Layer 14 of a small transformer language model trained on English Wikipedia (22 layers, counted from 0, width 64).
A neuron's activation on a vector x is SiLU(gate . x) times (in . x), where the dot is the dot product.

Input weights of the MLP neurons that the questions are about. A number n stands for n times 0.0093.
n8 gate: -25 -16 -85 -22 1 -35 50 -63 -4 -21 9 -16 39 38 11 -4 21 53 30 -20 -68 6 -29 -6 -31 49 12 23 27 4 -33 26 7 16 -1 19 -26 14 19 19 -27 -10 -36 -70 -29 -34 -18 -2 -35 48 -1 -56 18 43 30 8 31 22 26 21 55 2 -3 53
n20 gate: -7 -12 32 6 -7 -27 -7 -49 -25 -5 -24 -11 15 11 -46 -44 -19 -4 -12 51 -10 19 -12 -41 15 27 -15 -19 32 30 1 -43 -7 17 -5 62 10 -6 -48 16 -3 42 -33 16 30 32 -27 -38 17 -27 -76 36 6 4 -23 18 -3 -21 -13 7 52 24 3 39
n58 gate: 24 2 42 -14 -4 -21 12 -43 -8 -4 -1 38 38 36 4 15 47 9 -4 38 -36 30 -52 -25 19 -29 14 -58 12 34 6 0 75 -58 40 13 51 14 -22 -10 6 -20 23 -26 -6 51 27 4 22 -40 10 19 4 1 46 15 26 26 44 9 -57 -20 -16 -11
n108 gate: 20 -10 -3 8 -2 -19 7 -13 -11 43 38 22 -8 34 -25 22 -11 -19 -14 11 14 -8 -23 3 56 -12 19 3 -19 45 -6 8 -23 27 4 16 19 -26 3 7 0 23 -7 47 26 20 10 18 2 -19 -43 39 -44 8 -26 15 -38 15 -32 -19 -7 44 -34 -3
n118 gate: -21 4 -1 24 10 -10 -7 -9 12 -34 24 -10 12 33 38 5 -12 -3 16 -22 -3 7 -10 34 -19 -67 -28 -33 -6 -40 40 -26 -16 5 6 12 7 15 -31 9 2 -3 -6 43 -9 11 -31 -15 -1 4 -65 -14 28 -30 -7 0 15 27 -2 2 -21 8 16 24
n142 gate: 19 -32 26 17 -43 -47 -11 12 59 41 -27 29 1 -8 -21 -7 44 16 34 14 23 -21 4 14 11 -65 -38 -36 -7 -12 -2 -8 50 -34 38 8 12 -26 -2 28 29 -3 23 -12 -22 6 11 5 -2 17 13 -31 44 12 -18 22 -11 -11 -6 -39 -24 -17 51 2
n144 gate: 21 -6 23 -37 -46 -3 47 24 -31 -24 17 -2 -14 36 -22 -2 0 -28 -11 27 30 19 29 12 47 5 41 2 0 17 -30 32 -6 -62 -31 7 27 72 -35 46 -49 47 9 9 -13 -27 6 -17 -4 14 18 14 25 1 -10 6 21 35 -20 -35 3 23 -28 -25
n177 gate: -36 58 -7 -73 30 3 -41 -15 -3 -54 -11 11 -70 9 -36 10 -16 -32 -69 41 6 31 -7 -26 -48 24 -14 56 17 -40 -34 11 -30 -19 0 10 -3 15 -47 26 67 -9 34 -44 12 -85 80 23 -53 -65 -21 -5 15 -49 29 14 -1 -20 24 52 7 -1 36 26
n178 gate: 16 -21 -39 40 3 23 -11 -32 -20 67 4 5 -28 -81 -29 -30 1 -16 -13 -16 33 -16 -25 -33 7 -9 -49 -1 -30 21 -40 11 -93 26 56 -21 28 -27 -9 -2 20 -17 -15 -46 70 28 14 15 8 -45 25 -30 35 79 -12 33 2 -18 19 -27 50 -2 51 2
n206 gate: 11 33 -45 -29 1 -43 4 -31 66 6 -8 -35 4 37 -11 7 -12 -13 -8 12 -25 21 -40 38 12 -4 -52 -8 -17 -8 0 -37 -24 -12 24 -1 25 26 -1 -7 32 6 37 -42 -1 -35 55 -16 -31 -33 -9 19 13 -11 12 -13 -53 -12 -13 24 12 1 -9 16
n218 gate: 7 13 66 -53 -6 -40 8 14 -15 9 -3 -18 4 -57 -8 -5 -17 4 -4 13 -6 12 -7 -6 27 -14 28 26 -45 -53 -52 24 -16 -13 -68 -41 -39 67 45 -13 59 13 -9 23 26 12 -13 -8 32 35 9 16 7 -16 -32 24 -1 24 12 -18 12 -6 63 -9
n245 gate: -7 -12 3 -52 -22 -20 37 -38 -21 -7 31 -11 -8 -16 20 2 5 36 3 -9 -38 -39 -19 25 -44 2 9 53 -13 -47 10 -21 -18 19 -23 -10 -21 6 -11 32 -15 -25 14 14 -14 7 -36 -33 8 -21 -42 9 51 36 -31 13 9 4 -29 23 -33 15 37 -8
n293 gate: -30 49 10 -30 50 18 7 37 -51 20 26 36 -25 -6 -35 -43 2 -10 49 -25 -19 -41 -15 -26 8 11 4 37 2 40 30 -9 -47 18 32 -9 -15 -86 -38 14 -6 10 41 -43 -15 27 -19 16 7 -47 -38 -33 43 32 1 20 -21 -5 34 -11 -5 -16 -2 31
n315 gate: -59 -34 -58 74 -35 66 19 69 36 -12 -73 13 -32 -21 -30 27 -71 47 88 -6 6 9 4 -40 -25 -18 24 6 -2 -80 7 -24 -24 24 -19 24 27 -69 -8 78 21 -26 5 50 -19 -63 -5 -46 4 1 -16 -21 -61 17 9 55 42 5 28 23 51 53 45 61
n322 gate: 11 6 -17 -7 -42 30 -9 -33 34 1 -7 32 6 16 0 21 60 -27 -3 -9 -25 -4 7 -50 41 23 -44 0 9 29 -12 32 42 40 41 6 32 7 -17 -3 7 13 -20 26 15 41 14 31 2 -39 -37 24 53 16 -2 5 -25 48 11 -63 -13 31 4 2
n346 gate: -14 -38 45 -37 30 -29 -6 10 -24 67 -47 -8 -31 28 2 -15 4 36 -35 28 -15 -4 9 15 42 22 -20 -24 -30 17 -18 -3 -72 -37 -27 26 47 -17 -7 25 -46 -18 21 -31 -49 13 31 81 40 -31 -2 -29 -20 54 -8 22 40 -44 47 19 -17 -42 4 6
n8 in: -7 6 -53 -39 -36 2 26 10 -5 -17 15 -26 49 -24 -37 -15 14 61 15 -21 -2 12 -2 -47 -38 37 -16 10 16 39 -30 35 57 44 55 31 -21 -24 2 15 16 46 -26 12 39 -32 -11 4 13 1 -26 -53 -6 0 17 -7 -10 41 19 2 -24 35 -8 29
n20 in: 5 -15 40 5 2 -20 22 -27 2 -7 -14 -7 25 21 -7 -48 6 22 11 32 -25 23 -13 -31 20 45 -39 -38 42 0 28 -42 -19 22 -26 45 13 -20 -13 -6 -7 5 -46 -18 32 25 -13 -41 19 -39 -46 27 49 -3 -2 24 34 -11 -17 14 -10 -1 28 41
n58 in: 1 -13 71 -5 11 -30 7 -18 -9 -7 -6 12 34 38 -23 12 45 -9 23 52 -36 12 -42 -30 -5 3 32 -13 9 -2 -36 -3 29 3 -4 3 -8 -52 -11 -4 -14 9 23 -53 -25 37 4 7 15 18 30 7 39 47 40 15 -15 -21 23 10 9 -25 20 -2
n108 in: 8 -24 -6 23 23 -5 25 8 -5 71 46 -17 -8 17 -12 22 9 59 9 -6 -6 18 28 -18 11 21 -4 14 11 2 30 -50 10 8 25 -11 -29 -33 -7 5 -19 -29 5 -17 -7 41 33 17 -42 -23 -23 9 -5 0 -7 17 -7 -22 -23 -33 -51 -11 -6 19
n118 in: -18 25 24 -14 23 17 4 -2 5 17 -11 -18 -17 -5 -4 6 21 16 43 0 -21 30 -8 39 -17 5 -16 -15 0 -8 22 -35 -22 18 7 16 51 8 -9 -5 7 -10 -14 -28 12 25 -4 34 29 -30 -26 -13 5 -28 -8 12 19 -16 27 21 11 -11 -44 33
n142 in: -7 -26 -33 21 33 -1 10 -13 -10 -49 27 -35 0 17 -8 20 3 10 -44 -14 54 10 -32 18 -49 -47 1 -35 8 -8 12 9 -27 25 2 0 21 -8 -32 -51 -11 7 -25 7 9 -7 -30 -5 -9 -14 27 33 -26 -21 1 -8 -5 23 -12 1 11 -58 39 -24
n144 in: 26 37 3 5 -29 -25 -16 -39 60 -7 3 -21 23 37 27 0 10 -52 67 -18 -5 -37 -2 3 -5 23 38 -28 -11 -19 31 41 5 -15 -4 -24 9 21 -13 20 -5 -13 18 9 -32 33 5 34 -15 28 -31 -35 22 17 19 -5 12 14 -34 -8 -8 -4 71 -10
n177 in: -14 44 -7 -37 16 -9 -1 -40 18 -67 57 10 -33 5 -34 2 23 -31 -49 15 26 16 26 -14 20 -23 -35 13 -24 15 -4 21 4 -53 -40 34 -31 -19 26 28 31 31 47 -34 -22 -18 73 47 -7 -25 -8 10 3 -24 -38 15 43 -45 6 3 25 2 35 39
n178 in: 18 -39 41 -18 31 -27 -3 15 -39 30 -1 24 0 -16 -10 27 2 -64 -21 24 9 10 -13 -3 -19 10 -23 -12 -4 50 -7 54 -28 -45 3 -14 33 -45 -73 -40 18 -7 3 -31 21 -9 -34 9 24 -6 -23 -13 15 4 17 -12 27 -8 45 -38 23 53 -22 -15
n206 in: 3 -9 57 -1 -9 14 31 2 29 10 31 -19 -72 12 9 16 -1 -5 -40 -14 -16 3 23 42 -7 -13 -49 -19 -3 7 -12 -51 11 -8 -23 -1 -4 -2 -13 2 5 -8 27 -15 -31 12 -24 31 -22 19 41 40 26 9 -27 21 -27 -16 1 -24 16 30 4 9
n218 in: 19 -24 67 -4 -35 1 -30 -12 55 19 12 41 -28 31 -46 -7 22 11 -9 4 -19 51 46 45 11 24 -27 -2 -8 7 -48 -7 -15 0 -6 9 1 -24 37 -53 16 19 -20 20 23 8 -19 2 -2 -7 -6 14 -30 17 -50 26 37 20 -3 29 57 -1 -13 -37
n245 in: -15 -8 -18 7 -38 -28 13 7 -69 33 38 4 -1 -3 19 -10 16 8 4 -10 20 -10 21 12 -17 -54 7 12 25 -24 -15 -3 -23 49 -14 -7 -16 18 -38 0 19 -13 -34 -11 34 -2 2 -19 -12 45 17 5 11 -10 16 -15 -7 6 11 -1 -32 17 -14 -43
n293 in: -9 -40 -45 8 8 18 40 -37 -43 41 2 -63 4 24 -61 4 5 24 17 -15 12 -22 -24 1 -15 -38 -2 7 -30 51 3 -13 -70 5 3 -61 1 -4 -8 30 -25 9 13 -43 39 -36 -14 -22 2 14 -4 -9 -14 -34 -25 7 -49 -28 15 -24 -5 -30 45 10
n315 in: -69 -21 -5 58 -27 52 -6 28 41 -26 -18 -31 -38 -5 -2 -2 -38 43 38 -9 -2 56 -21 -17 -2 -7 9 9 -3 -31 18 -30 -36 -1 -21 1 13 -26 6 60 10 -27 20 3 -6 -46 17 -38 -13 -15 3 26 -23 34 25 36 11 28 6 19 34 46 21 7
n322 in: 8 30 8 -44 -23 -20 3 26 12 1 44 -28 49 15 -32 22 -8 -15 44 16 -15 -20 -15 -27 18 -36 9 -50 -22 2 26 25 20 5 -5 -21 8 41 24 -9 -29 46 -20 56 -19 -3 18 5 51 45 -28 27 2 -21 48 -14 15 12 -2 -1 4 -4 5 25
n346 in: -12 5 47 -20 51 -71 -18 33 -27 7 -38 -15 -10 34 -19 36 12 -4 -32 -28 31 18 -10 7 -2 42 4 -6 -20 17 2 12 -2 -2 -29 -2 6 8 9 -21 -14 -27 -2 -57 14 15 5 94 15 -21 16 -66 -20 27 3 -54 -26 8 15 36 -35 -15 46 28

Each question shows a token from some text and the vector x that enters the MLP there. A number n stands for n times 0.01.

", ": 34 28 25 24 3 20 -48 1 9 -11 -16 10 20 18 5 11 16 18 11 -4 -20 -18 -22 -20 11 8 14 7 -3 17 -16 12 -24 -11 7 -20 42 30 -16 -11 -32 -34 -17 47 -25 -21 1 -7 -9 -14 8 13 12 -32 2 37 -4 -30 -30 0 9 -14 8 33
The three highest activations, in order: n8, n322, n245

"== ": 21 36 22 10 13 -19 -5 27 23 -17 20 -14 -5 -9 27 -14 29 6 -22 43 19 20 -29 -23 -5 6 29 38 -10 -15 8 -13 -3 38 29 -42 57 9 22 3 -16 -13 -3 32 -27 -9 -1 37 5 1 -10 35 3 -11 -65 14 -6 8 13 29 -4 -7 -56 2
The most active neuron and its activation: n178, at about 0.11

"L": 16 15 17 -8 1 -12 -13 -22 18 -5 -9 13 10 1 -12 7 14 -28 -8 31 15 -15 9 19 29 17 14 19 18 7 4 -6 -13 -13 31 -36 0 -22 -5 2 17 -21 -34 33 -18 26 25 -14 10 1 9 0 -6 -17 28 -36 -4 -18 -79 22 2 2 -45 26
The most active neuron and its activation: n315, at about 0.21

"b": 30 -4 46 0 -4 -7 13 -9 30 -33 17 6 20 18 -12 -25 22 11 10 12 2 -10 7 31 29 9 13 13 12 27 18 -8 -46 -24 19 -7 8 8 29 9 22 14 -39 -9 -28 -17 15 8 5 12 -3 -44 17 -8 14 4 -11 -1 -31 16 8 -1 -39 -17
Which neuron lights up most? n144

"th": -18 -36 24 0 -10 11 -4 16 11 1 34 -20 22 -6 6 19 28 -22 1 6 21 22 8 3 11 -4 14 42 -46 -10 4 24 -16 -33 30 -6 10 -50 41 23 25 -4 -36 -8 6 -1 17 0 1 -28 -7 -29 -24 -12 8 -25 7 -23 -45 44 -27 -5 -8 -34
Which neuron lights up most? n20

"ing ": -4 -2 25 24 18 -18 -36 13 17 7 30 7 10 -5 51 -23 22 1 13 -2 -48 -11 42 -15 -2 -1 17 -14 -15 7 -3 -13 29 1 35 23 32 -34 6 -4 -33 -28 2 15 5 -20 1 10 -13 10 -2 -24 4 -14 9 1 23 -5 -31 39 -26 -6 -16 -23
Which neuron lights up most? n177

"f": -23 6 46 15 10 -35 8 2 -4 -46 38 1 -6 14 23 3 31 -22 0 -21 5 -9 -9 -6 7 11 19 12 29 -10 5 0 -33 -28 32 -37 -8 -13 26 33 25 -34 6 -24 2 -7 -17 17 -6 0 23 3 9 -15 -5 -16 6 -19 -42 19 -1 -21 -25 24
Which neuron lights up most? n177

"ub": 17 18 10 -15 -23 -10 -5 15 52 -8 -2 6 0 27 -3 -9 24 12 -20 20 -17 -23 23 -16 -8 11 23 -6 -1 2 40 9 -43 -16 18 -24 0 22 35 10 27 17 -39 2 -23 20 3 -12 29 -16 0 -14 26 -21 32 5 -7 1 -41 -16 0 -11 -24 -10
Which neuron lights up most? n322

"..": -10 16 13 23 24 -6 12 16 33 24 -1 -3 12 -16 33 46 6 0 18 -16 -12 6 5 1 21 9 35 -3 -10 -7 -20 1 -18 19 53 20 7 -9 -34 -1 26 13 6 12 -57 -32 -24 34 -19 14 8 -43 8 -5 -3 0 -36 -32 18 18 -14 13 -18 1
Which neuron lights up most? n20

"h": 13 -20 31 -5 14 11 3 32 24 -30 -5 7 25 38 -28 -26 12 13 -15 0 12 -35 18 11 23 2 -1 13 -23 -7 -2 -4 -48 7 31 -9 2 11 25 21 28 -5 -19 13 -25 -18 -3 -2 17 -14 3 -25 32 -19 24 4 9 -4 -46 26 -4 -9 -16 4
Which neuron lights up most? n178

"ah": 14 18 26 9 2 20 -3 -8 8 0 7 -20 28 23 22 12 14 5 -20 1 -7 -3 0 21 15 26 8 -13 -16 15 -30 -7 -48 -4 25 10 9 -15 4 32 19 -13 -13 27 -39 -33 19 -26 -7 12 1 4 40 -15 11 23 -33 -32 -58 29 -9 3 10 -2
Which neuron lights up most? n206

"amp": 22 0 19 18 -4 -18 -5 9 55 -21 44 -7 -14 -13 30 7 26 -18 4 34 -22 35 -5 1 17 -11 -3 9 -6 7 23 7 -37 -13 11 -8 -6 1 34 16 34 -18 -29 -11 -26 8 20 4 21 -21 -9 -28 20 -6 30 5 -36 -2 -28 -13 25 5 -14 13
The most active neuron and its activation: n206, at about 0.15

"st": -28 2 21 17 -12 -5 -13 14 9 -44 20 -13 14 -7 8 24 61 -21 13 36 19 24 -24 8 11 -8 8 41 -9 26 16 0 -29 -6 26 15 -9 -26 9 -2 29 -10 -20 -8 12 3 21 -12 -3 10 -3 -25 1 0 1 -30 14 -20 -49 21 -8 -30 -6 30
Which neuron lights up most? n177

"ade": 16 15 25 4 32 28 -21 -9 -6 -11 15 -8 26 13 7 11 23 -11 -35 47 -38 7 18 14 -21 -3 -2 10 -29 -5 14 -5 -45 -2 21 0 8 -13 -1 27 36 -16 -14 16 -25 -4 -4 -13 1 5 9 22 -20 -28 18 0 -28 5 -26 4 -8 -8 -8 20
Which neuron lights up most? n8

"ast": -8 2 25 -2 7 -19 -12 22 18 -17 2 -13 22 -21 36 15 36 -6 -15 4 -9 39 8 13 -3 31 1 42 -3 19 25 -26 -26 -1 31 18 -8 -30 21 13 32 -11 -20 -3 8 9 -9 -24 15 6 -5 5 24 -36 29 -22 -6 -24 -39 30 -17 -19 20 -12
Which neuron lights up most? n322

"ass": 4 26 30 -17 1 4 -14 23 0 -26 15 1 31 18 4 6 34 29 -10 3 29 37 13 -9 38 -7 -6 18 21 14 12 -7 -28 -21 25 -18 8 -16 44 -7 43 -12 6 23 -19 -13 1 -7 14 -1 1 -4 1 -7 7 6 -17 -7 -15 17 10 -2 -12 57
The three highest activations, in order: n177, n245, n178

"of ": -36 0 20 -8 16 14 -7 24 18 6 0 2 7 -1 15 21 16 -10 -7 36 0 -2 18 -19 16 -12 19 14 -18 -6 -2 21 -16 13 27 37 39 12 -20 0 -47 9 -8 48 -18 1 -7 25 -37 6 3 -10 15 -16 -11 13 -6 -20 -25 3 -17 -23 14 24
Which two neurons fire most, strongest first? n322, n144

"iv": 0 5 27 11 -14 -1 -8 -21 25 -30 7 6 13 -12 13 -9 58 33 5 -19 16 52 0 -1 0 15 17 30 -26 30 -19 7 -13 28 27 -15 19 -9 23 15 41 26 1 11 -30 15 -14 -13 16 -9 -4 -21 14 -20 36 4 -5 2 -3 0 17 -1 -17 -15
The most active neuron and its activation: n8, at about 0.12

"how ": 16 -1 9 -9 4 7 -18 -15 39 -16 34 33 6 3 -13 11 8 -7 -18 20 -7 49 1 -22 -22 -25 48 5 25 -19 -8 9 6 8 18 18 63 30 -22 15 -30 -1 -14 36 -45 5 -5 -5 -11 -16 -17 7 12 -16 25 28 -1 -38 -30 54 4 -5 2 15
The most active neuron and its activation: n58, at about 0.29

"to ": -3 3 -13 -20 17 18 -54 -5 17 6 52 8 15 -19 12 12 12 -6 -39 60 21 22 8 0 -21 16 16 -4 -13 8 -6 46 -4 -16 -3 38 51 12 13 18 -27 -10 3 17 -18 -5 11 -11 -38 7 17 -12 -1 -21 -8 -14 17 -23 -33 33 4 -33 -19 29
Which two neurons fire most, strongest first? n177, n293

"n": 29 -11 28 13 17 -1 4 1 2 3 26 6 37 18 5 16 -8 6 5 31 -1 -5 11 33 -48 22 9 15 13 40 14 -15 -47 -13 21 4 -2 2 -5 17 22 -25 -11 19 -25 25 19 7 15 16 -10 -6 31 -17 24 -22 -5 -10 -53 18 -19 -1 -29 19
The most active neuron and its activation: n315, at about 0.16

"ial ": 2 18 23 -8 32 -1 -9 -6 1 0 -18 6 9 -4 41 25 39 2 -9 47 19 12 -9 -3 -3 -11 16 14 9 27 -1 -27 -12 15 28 -18 47 25 -6 23 -40 -6 3 34 -14 -20 10 -9 -34 19 4 -10 26 -9 12 39 -37 -27 -28 -1 1 1 12 30
Which neuron lights up most? n218

"ight": 0 -15 20 18 -5 -5 -14 5 -8 -19 16 4 32 10 35 40 2 -3 -12 31 12 23 -8 5 -10 11 14 15 22 12 24 17 -30 -27 42 3 8 -62 25 36 28 -42 -16 -22 -3 -20 3 -16 2 -16 14 27 31 -31 31 13 -23 -30 -12 -21 -2 -16 3 1
Which neuron lights up most? n58

"ived ": -12 25 -7 25 -12 20 -33 18 16 4 -3 10 20 -17 58 5 18 48 20 -15 -43 3 5 -19 -26 3 41 -8 -15 4 8 -54 11 16 23 21 86 -64 13 -6 -8 -1 -8 7 9 -30 5 3 -11 -11 9 -23 -4 -9 -18 0 -7 -1 -33 49 -1 -2 -48 19
Which neuron lights up most? n315

"ice ": -15 9 14 -2 8 6 -68 -12 -3 -51 18 -10 -5 -10 40 12 -1 3 20 45 -3 18 33 -18 -40 0 15 16 -26 9 -1 2 -18 1 58 -38 22 6 10 -14 -13 -4 -16 2 -22 10 -14 -25 -27 -13 -13 6 26 10 41 24 -29 4 -35 2 7 9 -1 8
Which neuron lights up most? n346